Layer 6 of a small transformer language model trained on English Wikipedia (12 layers, counted from 0, width 128).
A neuron's activation on a vector x is GELU(gate . x) times (in . x), where the dot is the dot product.
The model reads these tokens: "ar" "ly" " for" " st" "at" "es" ".\n\n" "I" "n" " " "200" "8" "," " N" "I" "S" "T" " with" "d" "re" "w"

The vector x that enters this layer's MLP at each token. A number n stands for n times 0.041.
0 "ar": 5 -15 24 15 23 -27 -3 -16 4 -23 1 -12 10 -20 32 59 7 2 -29 -26 -31 14 -5 -5 -10 -34 11 -10 -9 -12 -28 4 -54 -17 -11 1 -36 52 11 24 -1 -17 8 1 18 -7 13 4 -4 15 -67 23 -12 31 -19 4 19 -6 -17 -25 -42 30 5 8 9 31 38 27 -14 8 -36 27 7 11 4 19 -10 2 -22 -8 25 -4 -7 14 36 2 -28 -26 26 -34 16 15 0 -38 -22 -26 26 -4 12 -6 -46 29 18 11 -1 37 8 26 -8 0 -38 27 12 -15 21 32 -5 12 -36 -41 -28 12 13 -10 25 11 52 -22
1 "ly": 16 1 -2 21 47 5 27 -11 -7 -4 16 -13 1 13 33 21 6 -16 21 -50 -42 -27 -23 14 19 20 -2 -28 24 37 -35 23 -3 -37 21 8 -50 36 -5 -13 -12 -16 20 19 -3 -15 1 22 5 20 10 21 -3 -7 -18 17 -23 0 -26 -19 -27 -5 -21 -7 -2 33 37 17 2 -64 12 8 12 -5 -52 28 -1 4 1 -24 -1 -11 -25 36 -23 -5 -7 17 34 -27 5 14 -8 -16 6 -6 14 -5 21 -5 -23 10 24 -7 37 47 21 22 -20 -20 -16 45 5 -16 -54 35 7 3 -48 -33 -18 21 15 -38 15 6 16 -38
2 " for": -21 -4 -12 1 14 3 4 -16 -1 1 6 -13 -40 -6 22 0 39 40 -27 10 0 2 34 0 2 -4 23 3 -17 26 -8 -24 18 -8 1 -5 -27 25 2 18 7 -13 -23 44 15 -17 23 -20 -21 -10 -4 -5 -7 -6 10 -18 -16 -48 -33 10 -43 -5 -4 -13 26 50 9 1 34 0 -44 -5 -6 36 -39 -32 22 1 21 -33 16 2 31 6 -1 6 30 -18 12 -32 -6 43 -13 21 1 -30 12 38 16 6 7 -14 55 -17 14 3 -3 -13 -43 8 50 29 -10 -32 19 13 6 -7 -12 -62 21 -19 33 19 15 -17 -24 -33
3 " st": 8 -10 -3 20 43 -14 -25 -16 -16 -12 5 19 -9 12 19 -5 23 36 -35 3 -29 -19 -44 -7 -9 23 4 5 -1 16 -3 -23 -4 -54 15 15 7 -12 -30 28 7 13 10 50 8 -6 27 12 -25 -4 24 39 -16 19 -3 33 -26 -56 -68 -37 -9 26 -24 3 21 20 14 5 56 45 -6 9 5 12 11 -20 36 16 -8 -3 12 -29 -10 -43 16 5 -11 -25 -4 -37 2 32 -16 -3 31 24 59 0 -17 45 -16 -24 16 1 -16 22 -17 -24 -7 8 12 -4 -15 -24 37 -7 -3 -47 -13 -28 4 -12 -15 19 -11 33 -24 -20
4 "at": -16 19 3 36 15 4 11 37 -7 -14 11 3 -29 -17 -26 -24 23 17 -3 39 1 18 17 -22 -43 38 -19 -10 30 -5 -38 26 -15 -37 17 23 -8 3 9 30 -3 -7 -15 -2 -14 -6 -13 4 -37 9 12 29 -35 33 -42 15 -41 -19 -11 21 -12 27 13 -12 -20 11 27 -23 15 37 39 36 18 -24 67 -39 13 3 6 -54 1 11 -30 -9 -8 4 19 -7 -2 -9 -2 5 6 0 -34 11 15 -7 25 -19 -46 14 6 4 -21 -3 -13 -34 -10 11 -42 -32 47 7 27 -14 -24 -43 24 -9 10 33 -20 41 27 0 29 -3
5 "es": -2 27 -25 14 13 13 -25 -2 32 -51 -12 12 -22 -4 3 -14 12 -34 -21 48 -42 -19 49 -19 -31 -12 -13 16 -6 -31 -7 18 23 -36 8 -11 -15 25 32 32 -9 13 1 12 -38 -8 -3 4 -25 35 -1 34 -24 4 -12 28 -17 -36 -10 9 -5 33 25 -50 -4 -11 9 -1 16 -11 40 50 31 9 -18 -3 0 35 -15 -37 -25 -27 -28 -10 -37 -7 -10 16 -11 54 -36 -17 15 32 -39 14 -19 6 -15 -18 12 18 26 3 22 12 -52 12 -27 17 15 4 48 3 3 -10 28 10 26 -5 23 32 24 25 -23 -35 0 0
6 ".\n\n": 3 20 -17 -1 -39 -11 -53 7 -7 14 18 -28 -7 -24 24 -10 -16 -4 -28 -28 -28 -7 22 14 -16 9 39 5 19 7 7 -18 26 -4 -14 35 22 31 -9 35 2 10 -4 17 43 -26 25 29 -13 -40 15 16 -10 -5 11 10 -44 -11 -18 -30 -16 -24 10 -2 24 -8 31 24 19 -2 31 -22 -18 24 -48 -18 -6 17 34 -30 -26 20 8 -7 -11 28 -17 8 7 11 -13 29 -20 7 -27 20 14 41 9 58 34 6 8 -16 -10 43 -16 -25 -41 -6 8 -2 30 -7 16 28 -16 -48 -9 -53 30 -25 13 -7 11 -22 0 -2
7 "I": -20 17 -2 9 -34 -4 -37 -12 -25 31 27 -20 -16 -11 20 -19 26 5 -41 -23 -17 -38 11 10 -24 -9 52 -15 -12 14 -11 15 -25 -1 29 16 16 1 29 31 27 21 -20 14 38 -37 19 17 68 -25 1 44 29 -3 17 21 -26 -23 -35 -4 -36 -34 -21 -17 33 -8 29 3 20 -18 29 -28 -1 -18 -29 -23 31 -2 21 6 -22 53 -3 4 -12 -11 -12 -9 9 6 -7 23 8 -6 -25 10 -15 26 12 9 16 5 -20 -27 5 28 -3 -1 -2 -23 21 -26 -23 11 20 9 -27 -25 -8 -52 25 -17 9 41 46 19 -5 -8
8 "n": -16 13 -24 -13 -11 29 9 -65 -16 36 5 15 -14 -21 13 -10 62 -19 31 2 19 2 22 -24 -3 -30 35 -34 -16 -21 4 -7 -8 -5 -1 29 9 15 23 -2 0 -22 -3 -15 21 17 15 -8 32 -56 0 48 -15 -38 8 -20 -45 14 -50 -43 -8 -36 -26 2 19 -2 8 0 2 -47 15 -5 -12 -7 -59 -36 36 5 24 -10 -25 -8 18 20 15 -15 -9 13 10 -11 16 47 -4 -3 3 8 -28 31 23 0 17 -24 14 2 43 22 27 -8 -10 23 16 -2 12 19 -6 4 -2 -51 19 -31 47 -15 27 40 2 -4 24 -6
9 " ": -3 23 -19 26 -21 -3 -6 19 9 -14 50 -43 -3 -33 -17 -19 -10 -25 -9 -10 16 -13 22 -33 -19 -20 7 -9 -45 10 58 -7 -1 -17 18 38 -18 27 -46 -2 21 32 17 31 15 14 -10 -8 -18 -40 28 8 -28 0 0 -5 -26 -16 -17 -15 7 -3 3 15 4 24 -13 12 13 -33 -82 -34 0 -22 -4 20 5 17 13 5 -27 -42 25 -7 12 -12 -1 -3 19 -10 -29 54 -26 -7 -26 68 49 51 1 7 11 0 29 -8 -3 19 1 -7 -5 -5 27 18 12 24 10 -6 -16 21 -30 4 18 -13 4 -6 -33 14 -17 9
10 "200": -12 35 -6 14 20 11 4 43 38 20 23 -2 4 -11 -1 -24 17 25 -10 -14 -8 11 -12 -36 -5 -37 -17 8 30 27 27 -12 -40 -55 42 6 21 -10 -18 13 9 -33 -30 -7 5 9 5 24 5 -16 23 7 1 -3 12 22 26 2 -5 -35 -18 6 29 22 -12 19 41 24 21 14 -62 -49 -12 13 1 0 14 -13 -16 3 19 -23 36 -23 -32 -27 -25 -7 2 -6 38 95 -16 -6 -27 23 -18 6 -32 -32 -16 34 10 19 14 19 -6 -42 -19 -20 -20 6 10 1 11 -13 -26 -34 -4 13 -10 -51 12 -1 -20 35 -18 -3
11 "8": -4 10 3 -10 -2 7 -44 30 5 -39 21 -2 13 5 -23 -27 3 16 -10 -8 -38 -22 17 -27 -10 -36 28 26 -43 -23 45 24 22 -36 30 2 17 38 22 23 -4 -21 15 43 14 -2 -20 15 4 -20 -10 -27 -33 -23 -3 -7 6 5 -14 -45 -1 24 34 20 11 38 8 -20 13 -27 -40 23 21 -11 -41 66 15 26 -34 -36 -18 -47 26 30 -39 -1 29 13 -11 13 22 34 -22 -6 -51 10 17 -6 -6 -40 -3 10 14 -3 17 20 -27 40 -4 5 -32 1 -11 7 1 14 -28 -11 -14 22 -3 48 4 -8 3 3 -19 23
12 ",": -9 36 -2 16 -22 12 -59 -9 4 -26 48 -48 45 9 9 -13 37 3 -41 3 -25 -18 -13 -2 -12 4 26 -2 20 2 47 -12 0 -50 26 8 20 22 -1 -5 -1 7 18 17 37 -17 20 14 20 -7 -24 -46 -31 -17 -17 -20 -31 4 -40 -20 -14 32 -4 -27 13 60 2 -5 24 -43 -2 -7 20 -22 -28 26 39 28 10 -29 -7 4 10 2 -35 -15 -31 33 19 15 42 35 -15 6 -21 23 2 33 -21 -25 -1 16 18 -1 10 5 -33 -33 5 -20 17 -6 1 -3 15 8 22 -24 -33 -12 17 0 4 -7 34 -2 -31 13
13 " N": 27 -17 -1 1 -67 4 -38 10 5 24 12 -25 21 -23 11 12 36 -4 -27 28 -27 6 6 -9 -24 5 10 15 -13 3 -16 -4 -12 -15 12 -9 33 13 -37 25 20 31 -21 46 -1 15 -13 16 -15 -58 21 -6 7 -7 24 2 -1 -17 15 -2 -48 -10 -29 -26 35 -4 5 10 -4 -9 0 4 -5 41 -16 -14 4 1 -3 35 -8 -3 -23 9 12 -14 6 31 45 -2 22 20 -34 -70 25 26 5 23 -12 -4 -4 -31 31 10 14 -6 -8 -4 -13 6 9 -31 -21 -1 3 22 -29 -24 21 -49 -6 -13 13 46 37 45 -44 3
14 "I": -27 1 28 9 8 6 -35 25 21 13 -20 -1 -27 32 13 20 -2 -24 -47 -12 0 -26 -7 2 -15 -20 24 -3 0 35 12 36 -54 0 39 1 18 34 -13 42 44 -4 -40 3 2 -25 9 -12 62 15 -21 66 8 -41 -5 -2 -3 -18 9 -20 -51 -35 -58 -6 3 -11 24 -6 9 14 -47 -17 -7 -17 -5 -14 36 11 -17 59 -7 4 -16 11 -17 10 2 -35 19 10 30 31 33 32 -14 -1 -23 24 16 -5 -3 16 -18 32 -10 21 27 -14 -4 -21 -4 -23 -1 37 -45 -15 -15 7 1 -15 14 -20 -18 20 19 -11 -27 -11
15 "S": -9 -37 18 3 26 25 -16 29 45 -45 -35 3 1 -9 1 41 2 -23 -32 -11 1 -36 13 -24 7 -45 9 -10 -34 1 -5 -3 -28 -31 -6 15 30 46 19 19 33 -11 11 2 -25 2 1 -8 7 17 -1 58 -3 -18 15 -41 -9 20 -33 -48 12 -18 -22 26 33 18 -8 -8 -22 -20 -21 36 32 16 -24 24 38 6 -30 -14 -20 -56 -20 5 -38 33 -6 -33 28 14 11 14 8 28 -22 22 -15 18 34 15 9 15 -27 -15 -34 10 31 -17 -10 5 -14 -13 2 34 -17 21 -13 21 12 -10 -33 1 -17 47 22 -14 16 10
16 "T": 13 -8 3 10 22 34 5 23 15 -13 -11 11 21 3 8 39 22 16 -25 -9 24 -34 24 8 17 -41 4 13 29 24 -25 24 -2 -1 5 -10 -5 30 26 -25 -4 -30 -15 2 11 -20 13 -27 14 29 -4 23 -10 -39 36 -1 1 -5 5 -31 -29 -2 -25 21 2 44 15 6 -23 -22 3 -2 23 -13 -23 -23 48 -5 -49 -23 -4 -36 -31 -7 -30 -33 -33 -36 13 -11 -16 15 -21 7 -14 52 12 -16 -14 -6 17 -11 -24 1 -19 35 11 -19 34 -15 -12 -24 -26 42 -3 11 -1 -3 35 -41 -16 -33 47 16 -8 -16 32 1
17 " with": -11 -19 21 -16 29 8 -27 -21 15 -18 -7 -3 -28 -17 33 -17 21 56 -7 41 10 -31 -3 18 13 -37 25 15 21 12 -22 2 -17 13 11 2 4 69 -1 -20 -17 -25 16 37 2 -11 -10 -8 10 1 -6 -35 -4 -42 13 1 -26 -17 -34 20 -18 -6 12 -13 -11 76 3 -20 20 14 -26 16 43 -9 6 -20 40 20 10 -31 11 -18 2 -33 -27 18 -4 -37 -19 -4 39 35 -44 39 14 9 10 32 -5 -3 -15 -43 11 -2 -24 8 30 -49 18 1 17 -19 -5 -15 7 -25 -8 9 18 -34 -6 5 4 7 20 -35 21 -14
18 "d": -38 -1 4 22 37 34 -24 -19 56 -6 -9 0 23 -4 15 -34 8 32 9 -5 7 13 7 11 -36 -4 9 28 31 9 -17 24 5 -41 -17 8 0 -12 2 10 -19 17 19 16 10 -13 -31 9 -15 -20 5 -3 -59 -35 -25 5 -27 -46 -7 48 -30 -3 12 -17 12 13 31 -15 31 -10 25 -7 1 7 -26 25 28 10 14 -33 -23 14 -30 -14 -18 -48 -10 -19 -13 30 12 18 10 -35 -40 31 39 12 14 -8 -12 -39 2 17 13 31 -5 4 -2 17 -4 -56 35 9 12 1 -38 3 22 -18 23 16 -45 34 30 34 -26 9
19 "re": -20 20 41 45 0 26 -47 -27 9 16 -11 -9 -9 6 -32 0 -37 2 13 27 -5 27 -4 35 -34 -17 -7 -12 54 -6 8 13 12 -59 -7 -36 2 -25 -5 12 7 -5 -16 20 -14 -4 -18 18 -29 -20 -11 39 -51 -29 -22 -4 -31 -26 10 66 -18 26 -13 0 38 13 20 1 27 1 70 -7 25 -14 -44 -18 16 -31 -55 -16 -38 8 14 16 -16 -18 -10 12 -22 5 -43 8 27 13 1 22 32 -10 -4 13 23 -29 8 -19 41 15 -16 6 -13 8 5 -12 -6 -5 1 -23 13 13 -7 5 7 -15 -15 41 25 16 44 35
20 "w": -22 -3 3 -5 9 -1 -65 -19 5 8 22 -38 -11 14 11 0 26 23 -15 13 -3 2 -24 37 32 -30 -25 -38 -2 -29 11 19 -3 -44 35 -4 -46 5 -6 -5 1 -37 -23 -6 -44 -2 -34 28 -17 30 -33 28 7 -8 -2 27 22 -51 -13 9 -47 22 15 -37 -5 40 37 17 -3 -19 59 -27 7 -8 -21 -24 -8 -8 -4 -5 22 3 67 25 20 5 -45 12 11 15 -10 8 21 -2 1 28 -1 39 -28 2 19 -42 1 30 10 17 -18 6 -20 13 19 28 14 -9 -3 12 8 8 -6 3 54 -19 15 -23 16 -22 -17 -2

Each question shows the input weights of one neuron of the MLP. A number n stands for n times 0.0041.

n1 gate: 2 -15 -3 2 15 24 -26 43 4 -32 40 -17 23 35 4 -17 4 28 -9 -9 41 10 -4 39 57 25 -13 -8 7 10 7 0 -11 -5 4 -34 -32 -42 34 4 -28 -49 11 -2 20 18 32 10 -37 1 40 -9 1 -2 23 -20 -4 5 6 -31 -26 47 8 23 -13 16 -6 -10 8 -5 -30 -24 9 -23 -3 -7 6 -3 15 0 4 10 -1 5 -37 -14 8 14 -27 17 -22 18 -34 -9 -7 -20 20 -22 18 -7 6 -10 -14 -15 -18 -9 25 50 -31 -17 17 -16 -12 2 -21 -27 29 8 -6 -9 22 -19 9 -8 -43 -6 10 -5
n1 in: 27 -26 -28 17 -3 -9 4 22 6 -43 -6 23 1 37 7 -31 -3 -13 -31 31 -8 -15 10 4 -26 6 -28 25 -10 -18 19 6 -24 -7 -35 -9 16 32 -6 7 32 23 32 -2 30 -3 4 -23 12 6 -7 5 -25 -1 -5 -37 3 12 30 -19 -36 6 22 -24 -24 -10 -3 -14 18 -27 12 21 -11 8 -42 -3 12 17 52 22 14 -3 57 29 9 15 4 -30 13 -1 -6 17 37 -23 6 -3 1 -19 -44 13 36 29 -26 -1 30 1 33 1 -9 23 -46 -11 -11 -2 10 3 -3 -9 23 -7 6 8 6 -31 7 35 -12 -9
On which two tokens does it fire most, strongest first? 11 "8", 12 ","

n148 gate: 14 9 -9 -24 -24 -8 11 -5 -10 2 -25 -24 9 5 -17 19 8 25 8 -17 27 31 24 29 7 5 -21 -3 10 27 -21 -13 -18 10 -12 41 3 28 10 -5 -8 -44 21 -6 -1 8 9 -6 -1 56 11 37 27 9 -20 -30 14 -18 10 24 17 12 -30 23 3 -25 4 4 -20 -5 -18 -3 -5 -1 5 3 -1 12 -31 28 6 34 22 1 10 14 -7 -12 -20 22 11 -10 0 21 -14 14 -19 -14 -33 -52 -3 22 5 -12 4 -48 -10 -15 2 35 -41 36 31 -17 -2 -9 7 19 -7 -27 4 2 -5 -3 9 9 23 18
n148 in: -16 -9 -27 19 30 -7 7 2 -3 -31 6 16 -5 -8 5 3 -7 -37 11 29 26 13 -6 -22 10 14 -19 -41 -29 32 -11 4 -4 -12 -9 -36 -7 21 10 -22 -2 3 1 -17 -3 21 15 -20 25 20 30 -6 -12 -26 5 24 -7 -6 -6 -5 -18 -5 17 -3 -2 -26 -34 33 14 -21 2 -22 24 9 23 -12 4 5 -18 -42 -28 1 42 -49 -10 1 9 -18 -10 -10 17 36 23 -3 19 15 11 -47 -11 -3 11 36 -7 -16 12 2 7 0 12 15 5 -8 -14 4 5 -11 8 26 -23 3 -23 22 22 2 14 25 7 -9
Which token does this neuron like most? 6 ".\n\n"

n216 gate: 4 -22 10 15 -27 1 -10 10 -16 20 -4 9 17 6 -12 31 -11 26 -9 -8 20 3 9 9 3 -3 -34 16 -16 -6 9 11 -31 -35 3 -13 21 -38 23 15 23 -15 30 -7 3 -28 24 19 -18 -27 -22 -21 3 21 -1 -17 4 25 15 -1 15 -5 28 13 13 50 15 -28 46 -43 8 -4 1 5 -58 16 6 -6 -15 -12 5 -16 -11 20 -25 0 24 -37 5 36 36 9 -13 -3 -3 -24 -8 -48 -10 7 14 -5 11 -7 -5 9 27 3 8 12 8 -3 19 22 -9 -11 1 -13 -18 30 -8 15 14 1 -1 -5 6 -7
n216 in: -3 4 -5 -3 2 -21 32 -26 -11 0 9 16 1 -23 31 -27 -7 33 9 -1 -22 13 -13 -22 -3 -2 52 46 13 -1 33 -4 28 14 14 14 -11 35 -43 17 7 28 -10 -15 -20 8 -15 10 -21 36 -12 -22 -18 18 -22 18 11 -22 8 0 -1 -17 -15 -31 -33 13 33 -20 2 -4 1 -9 8 15 -4 -7 5 11 20 -13 3 2 -1 23 -6 50 -25 2 -19 2 -26 9 5 8 -9 -10 -33 -13 15 4 23 20 29 3 41 -38 -24 -33 11 -1 1 38 4 -9 -18 12 3 -7 -55 -4 1 10 -32 1 18 -14 19 15
Which token does this neuron like most? 12 ","

n294 gate: 14 5 1 6 15 -26 18 30 -28 -24 29 12 -13 42 -21 21 -33 -53 22 11 12 -7 -1 -12 -2 -4 -21 5 -29 5 16 -1 -7 25 -54 19 -17 31 -19 3 -36 -9 33 -28 34 -15 19 -31 -9 -11 -17 5 19 3 16 -20 -6 -26 40 19 19 -25 -31 -15 16 -9 -8 40 -31 -10 -30 23 1 -8 31 16 -3 -31 3 2 28 5 -13 -11 3 9 1 36 1 -23 -21 -7 -11 21 8 -34 -15 16 28 5 -36 10 7 -7 35 17 1 8 -11 39 -7 -3 27 -2 13 -45 64 50 -8 -14 -6 23 -27 -10 -14 13 5 10
n294 in: -13 -13 -12 2 9 33 9 -26 -33 -6 2 25 2 7 -25 8 29 -13 -14 19 20 14 42 6 -5 -17 -11 -7 10 38 -13 32 23 1 -12 0 6 2 -13 9 -4 9 2 9 -4 39 -6 27 -25 5 -17 10 -1 -25 -46 -1 17 -13 -12 7 -5 10 16 -45 0 -10 23 -16 -15 -37 35 13 20 11 -32 -5 -25 -10 3 40 28 33 11 33 4 -16 -7 23 -3 4 31 29 3 15 7 -1 8 -19 -17 24 -10 1 -7 -26 -26 -4 -1 -13 -4 4 29 -25 -3 -13 -14 69 -16 -27 -18 -26 -39 -36 34 19 9 38 7 -8
On which two tokens does it fire most, strongest first? 0 "ar", 1 "ly"

n310 gate: -4 -12 -21 16 2 -18 6 -10 13 32 -26 20 -3 30 28 -29 3 20 0 34 -8 25 -8 -18 -21 -8 -12 5 -24 40 14 11 31 -10 1 -39 14 -44 26 4 -26 -16 34 0 26 -2 -39 5 12 9 10 -8 -27 18 -12 4 -28 34 -14 29 -2 4 -21 28 -18 11 8 5 4 5 -1 11 29 41 -13 33 6 23 -20 20 8 -58 3 -14 23 -10 19 -11 -12 -27 36 12 -31 -4 -2 20 -2 -44 -29 14 12 37 -23 -24 13 4 13 6 15 -15 -6 -34 12 -12 46 -27 -29 16 -22 26 35 5 -14 10 -28 31 -5 -3
n310 in: -57 -29 -31 -4 -5 -31 -28 44 10 -19 2 31 0 20 13 -25 59 5 -16 -1 23 6 5 -4 20 -8 -9 4 -18 10 -23 -4 21 25 -4 10 -16 3 3 13 8 -10 22 26 -5 -4 -2 15 -8 17 6 6 -3 -12 -36 15 -36 -42 28 1 -15 2 4 -21 11 -2 14 -17 -9 -19 4 23 17 26 -1 -17 12 10 -5 8 14 -7 -37 33 24 11 4 -33 7 -50 6 -5 -15 46 8 3 9 -27 -12 3 -1 41 22 -2 -13 -18 -1 -24 -18 24 -14 -17 26 -4 47 21 -22 2 39 -26 -7 -31 -6 2 -1 10 -28 19
On which two tokens does it fire most, strongest first? 3 " st", 18 "d"

n42 gate: 7 -54 -2 5 -8 25 -21 10 8 -4 -49 18 -22 -24 -8 4 15 -13 -36 -19 6 -19 -22 -18 26 -12 -8 -8 1 5 30 -5 14 8 -48 -2 23 18 13 1 12 -5 0 1 2 9 20 -15 -26 -15 19 -11 22 -8 26 1 -8 30 12 2 -31 -20 -45 10 9 18 23 -10 -30 -35 21 6 15 0 23 10 2 16 -15 23 42 14 2 17 -14 13 -36 28 9 5 30 -2 -31 10 -48 -10 7 -17 15 50 -6 -2 -2 13 -29 -36 12 -3 -2 -19 -10 -11 7 6 28 14 -14 -15 -4 -1 -19 -37 13 1 -2 -16 33 -4
n42 in: 5 -6 18 -20 -1 1 5 -37 -11 -6 -9 -2 1 -4 31 2 16 -28 -24 -1 5 -3 -20 -35 5 24 11 -34 -5 8 3 6 13 -19 6 1 -23 1 -27 20 1 -28 2 4 3 -34 25 26 9 -8 -7 -20 28 -22 0 23 8 35 -10 17 4 -19 -1 -8 12 19 -2 -34 -19 25 7 -19 13 9 -48 32 -16 7 -20 6 21 -9 -33 9 -38 -2 -3 -24 -27 -7 29 66 1 15 23 22 -11 24 -12 -25 2 22 10 1 -22 -19 7 -5 -1 3 9 9 -27 17 5 10 0 -25 -22 25 2 6 -22 30 10 6 15 -27
Which token does this neuron like most? 15 "S"

n183 gate: -10 -8 -11 -17 1 2 -4 53 22 -7 -29 -8 39 -7 13 19 -13 24 28 -10 -11 -19 -28 -35 13 -4 -3 -3 7 -5 9 18 -3 -35 -9 8 12 2 16 13 8 11 -17 27 -9 -11 -18 -10 3 -35 58 7 13 -23 -30 13 -11 -28 -10 -24 26 7 -31 12 8 -43 15 -5 -31 -50 12 -2 -3 -18 1 -33 -6 10 3 -15 8 16 19 -13 -46 -31 4 -35 8 12 6 -39 -4 -14 -2 -34 -3 -3 35 -13 3 -27 -30 8 12 21 -13 19 9 -20 -24 46 -5 -22 -21 -11 8 38 31 38 -7 27 7 -23 4 -8 -30 -20
n183 in: 18 -1 -9 -3 25 -27 20 3 -2 -45 34 -2 4 20 36 -4 23 19 18 35 9 20 13 -19 -6 17 13 50 -33 19 -28 -6 -29 -24 11 -9 15 -2 8 19 -19 1 -30 14 5 30 -25 49 17 15 4 -2 -29 -7 20 -29 33 23 -30 -5 -4 -35 13 10 8 -18 41 -24 -2 -5 -27 -4 6 4 -9 14 1 -26 12 -24 -14 -38 4 -5 -20 -15 13 -4 -3 5 17 -6 -19 -17 25 -22 -2 30 2 -26 -44 1 37 3 32 -22 29 -14 8 -5 -3 6 -13 3 5 -24 -57 -7 17 10 2 -33 10 10 34 -2 13 17
On which token does it fire most, and how strongly? 11 "8", at about 1.8

n180 gate: -4 -6 -1 0 10 27 -14 23 -12 -35 8 5 -8 -9 -28 -20 4 -3 0 1 19 -23 35 14 11 23 -25 6 -7 -27 -1 -28 22 12 -25 25 40 5 -20 -4 -1 -13 27 -14 13 -2 7 6 28 16 74 -32 -4 -21 13 10 -3 19 -18 37 14 -5 -23 13 -7 -21 -35 -28 4 -4 -17 -11 -10 49 27 -28 3 6 6 20 13 21 -23 -2 7 4 23 -25 27 -4 4 -45 7 -27 34 -27 7 2 8 9 7 -17 37 -35 -9 10 -26 -15 -1 -16 0 -16 -29 20 -11 -11 6 5 -18 7 16 38 -1 30 -21 1 7 21
n180 in: 18 32 -10 3 15 -11 -5 15 4 -7 8 36 -7 -20 -39 -39 8 12 23 14 -43 -12 -28 13 -26 -32 15 25 10 2 12 44 -29 -10 1 3 36 -10 31 -10 18 4 -12 -44 4 -34 10 -17 16 29 -15 0 -17 11 -46 -2 8 -36 13 9 25 20 -47 4 -8 8 -28 -19 -3 1 -28 -19 12 7 28 19 18 -25 -8 27 8 -3 -4 28 -10 25 16 -27 19 8 1 3 -10 -51 -37 -19 -4 22 5 -25 -26 16 14 13 12 25 11 -11 -18 -15 -46 10 26 3 31 -10 5 4 -48 -2 1 0 14 13 -47 0 -14 9
On which three tokens does it fire most, strongest first? 6 ".\n\n", 8 "n", 2 " for"

n39 gate: 13 27 24 14 -25 4 30 -4 20 2 -41 -7 3 56 -3 21 -4 5 -24 -9 -15 -15 7 -32 -4 -20 -31 -16 -1 4 19 -11 -32 27 24 -8 1 -13 -10 22 -1 -30 3 3 -3 -10 8 1 -20 -16 -5 -12 30 9 14 0 -13 32 36 10 21 2 -21 17 -21 -6 -50 18 0 5 -7 7 -17 -9 -29 -31 34 -1 -40 -10 19 -44 -28 -3 35 -14 45 22 -5 19 18 -3 -24 -5 -21 -47 -18 28 25 -29 3 12 -5 -19 -10 25 19 15 -7 -12 37 -2 20 -30 -16 -35 33 -20 -3 41 31 -19 19 -23 -39 -30 -39 -4
n39 in: 28 -32 13 -6 23 12 -10 -1 -7 -4 11 41 17 51 -7 -8 18 15 8 -11 -39 -45 30 -31 2 16 10 27 -43 -37 -8 12 9 11 16 29 11 3 10 -27 9 23 41 40 -26 -38 4 -33 -14 -2 33 -19 -19 13 -14 17 -5 -2 5 -23 2 37 6 23 -21 -23 15 9 -12 -33 10 16 -21 0 -1 -3 -19 -13 -1 6 -1 7 -25 -11 13 15 -12 -11 20 -15 -19 7 7 1 -3 7 -9 5 -18 6 -40 -37 -9 -13 -14 14 2 -9 46 24 -63 3 27 -27 12 -27 -8 6 -30 -15 16 -30 -12 -22 4 13 -37 -18
Which token does this neuron like most? 19 "re"

n306 gate: 38 -10 18 -18 2 30 -1 -23 -4 -16 -5 -11 -17 -15 34 -5 11 -1 -17 -18 25 30 -21 30 -17 -11 10 -32 -6 -11 -11 13 24 -5 -12 -1 -20 15 15 -4 -40 -14 -20 32 0 20 -1 -48 -4 2 -31 11 3 18 -14 -1 2 41 18 47 16 35 9 2 -46 -3 -2 -1 11 6 -31 21 -2 15 -18 -22 -7 -15 -6 12 18 -11 32 3 31 1 2 -27 -29 -23 15 -21 -39 32 11 -8 -6 -2 19 -12 24 -15 5 -17 -36 -40 23 4 -45 -5 12 7 4 -26 17 19 -2 9 2 16 11 -19 -23 43 1 21 14 -10
n306 in: -11 22 -19 10 33 28 -24 15 0 1 6 3 -1 14 -29 24 -19 -13 -11 -11 23 -35 16 25 11 28 3 34 23 -1 -45 2 -1 33 -19 -28 -23 45 -27 21 -17 -20 22 16 25 21 11 -12 -8 -22 -6 1 -18 -15 2 11 27 -1 17 6 -30 26 16 25 -19 2 -13 -34 9 27 -1 9 14 -29 -4 -6 -5 -43 -17 27 -21 18 1 10 -61 6 -14 -3 30 6 -9 53 -23 -31 13 11 13 31 -3 -12 -1 19 -33 -29 12 12 -33 -2 -12 -20 -7 52 -8 -9 6 1 3 -9 10 -27 19 11 30 -1 9 -2 -20 16
Which token does this neuron like most? 2 " for"

n259 gate: 26 -7 2 16 -28 -38 16 5 -13 -16 10 -5 -19 -12 -25 -3 -1 -9 42 -8 -18 -1 19 10 -30 6 24 -18 -24 12 25 20 1 21 -36 -1 8 -19 2 11 2 15 -10 10 -3 6 -73 5 8 -30 -18 -10 16 4 2 -26 -2 37 -25 -25 6 -4 0 -17 -1 -26 0 8 2 -14 -16 -5 -38 8 -23 -22 12 -15 -13 16 26 -13 -18 6 19 -24 21 9 0 -11 13 -19 -12 -16 -12 6 -15 19 25 14 1 -37 20 -40 -16 -29 44 25 29 21 24 -11 -4 25 -17 14 -12 6 15 -3 30 -42 -12 17 12 -5 -1 -21
n259 in: 16 40 -60 -45 18 -15 -1 23 31 1 -10 21 -22 -6 23 -22 -1 6 29 33 23 20 20 -2 -34 -8 -15 -49 -10 -1 -6 23 -19 -25 17 -13 19 15 -21 1 -29 21 12 10 -26 -25 -60 -24 -6 -7 13 -25 37 -32 9 51 -40 -7 38 4 -12 2 -12 -10 4 16 -12 -3 8 7 -20 -24 20 -1 -3 -5 -11 39 33 57 -40 -17 29 33 42 -14 2 20 13 28 22 -1 -8 0 20 3 23 -1 0 4 -24 -4 4 17 4 45 21 -14 33 -13 11 22 9 -29 16 6 17 -14 -55 -22 24 -28 18 -2 -10 28 -26 -19
Which token does this neuron like most? 13 " N"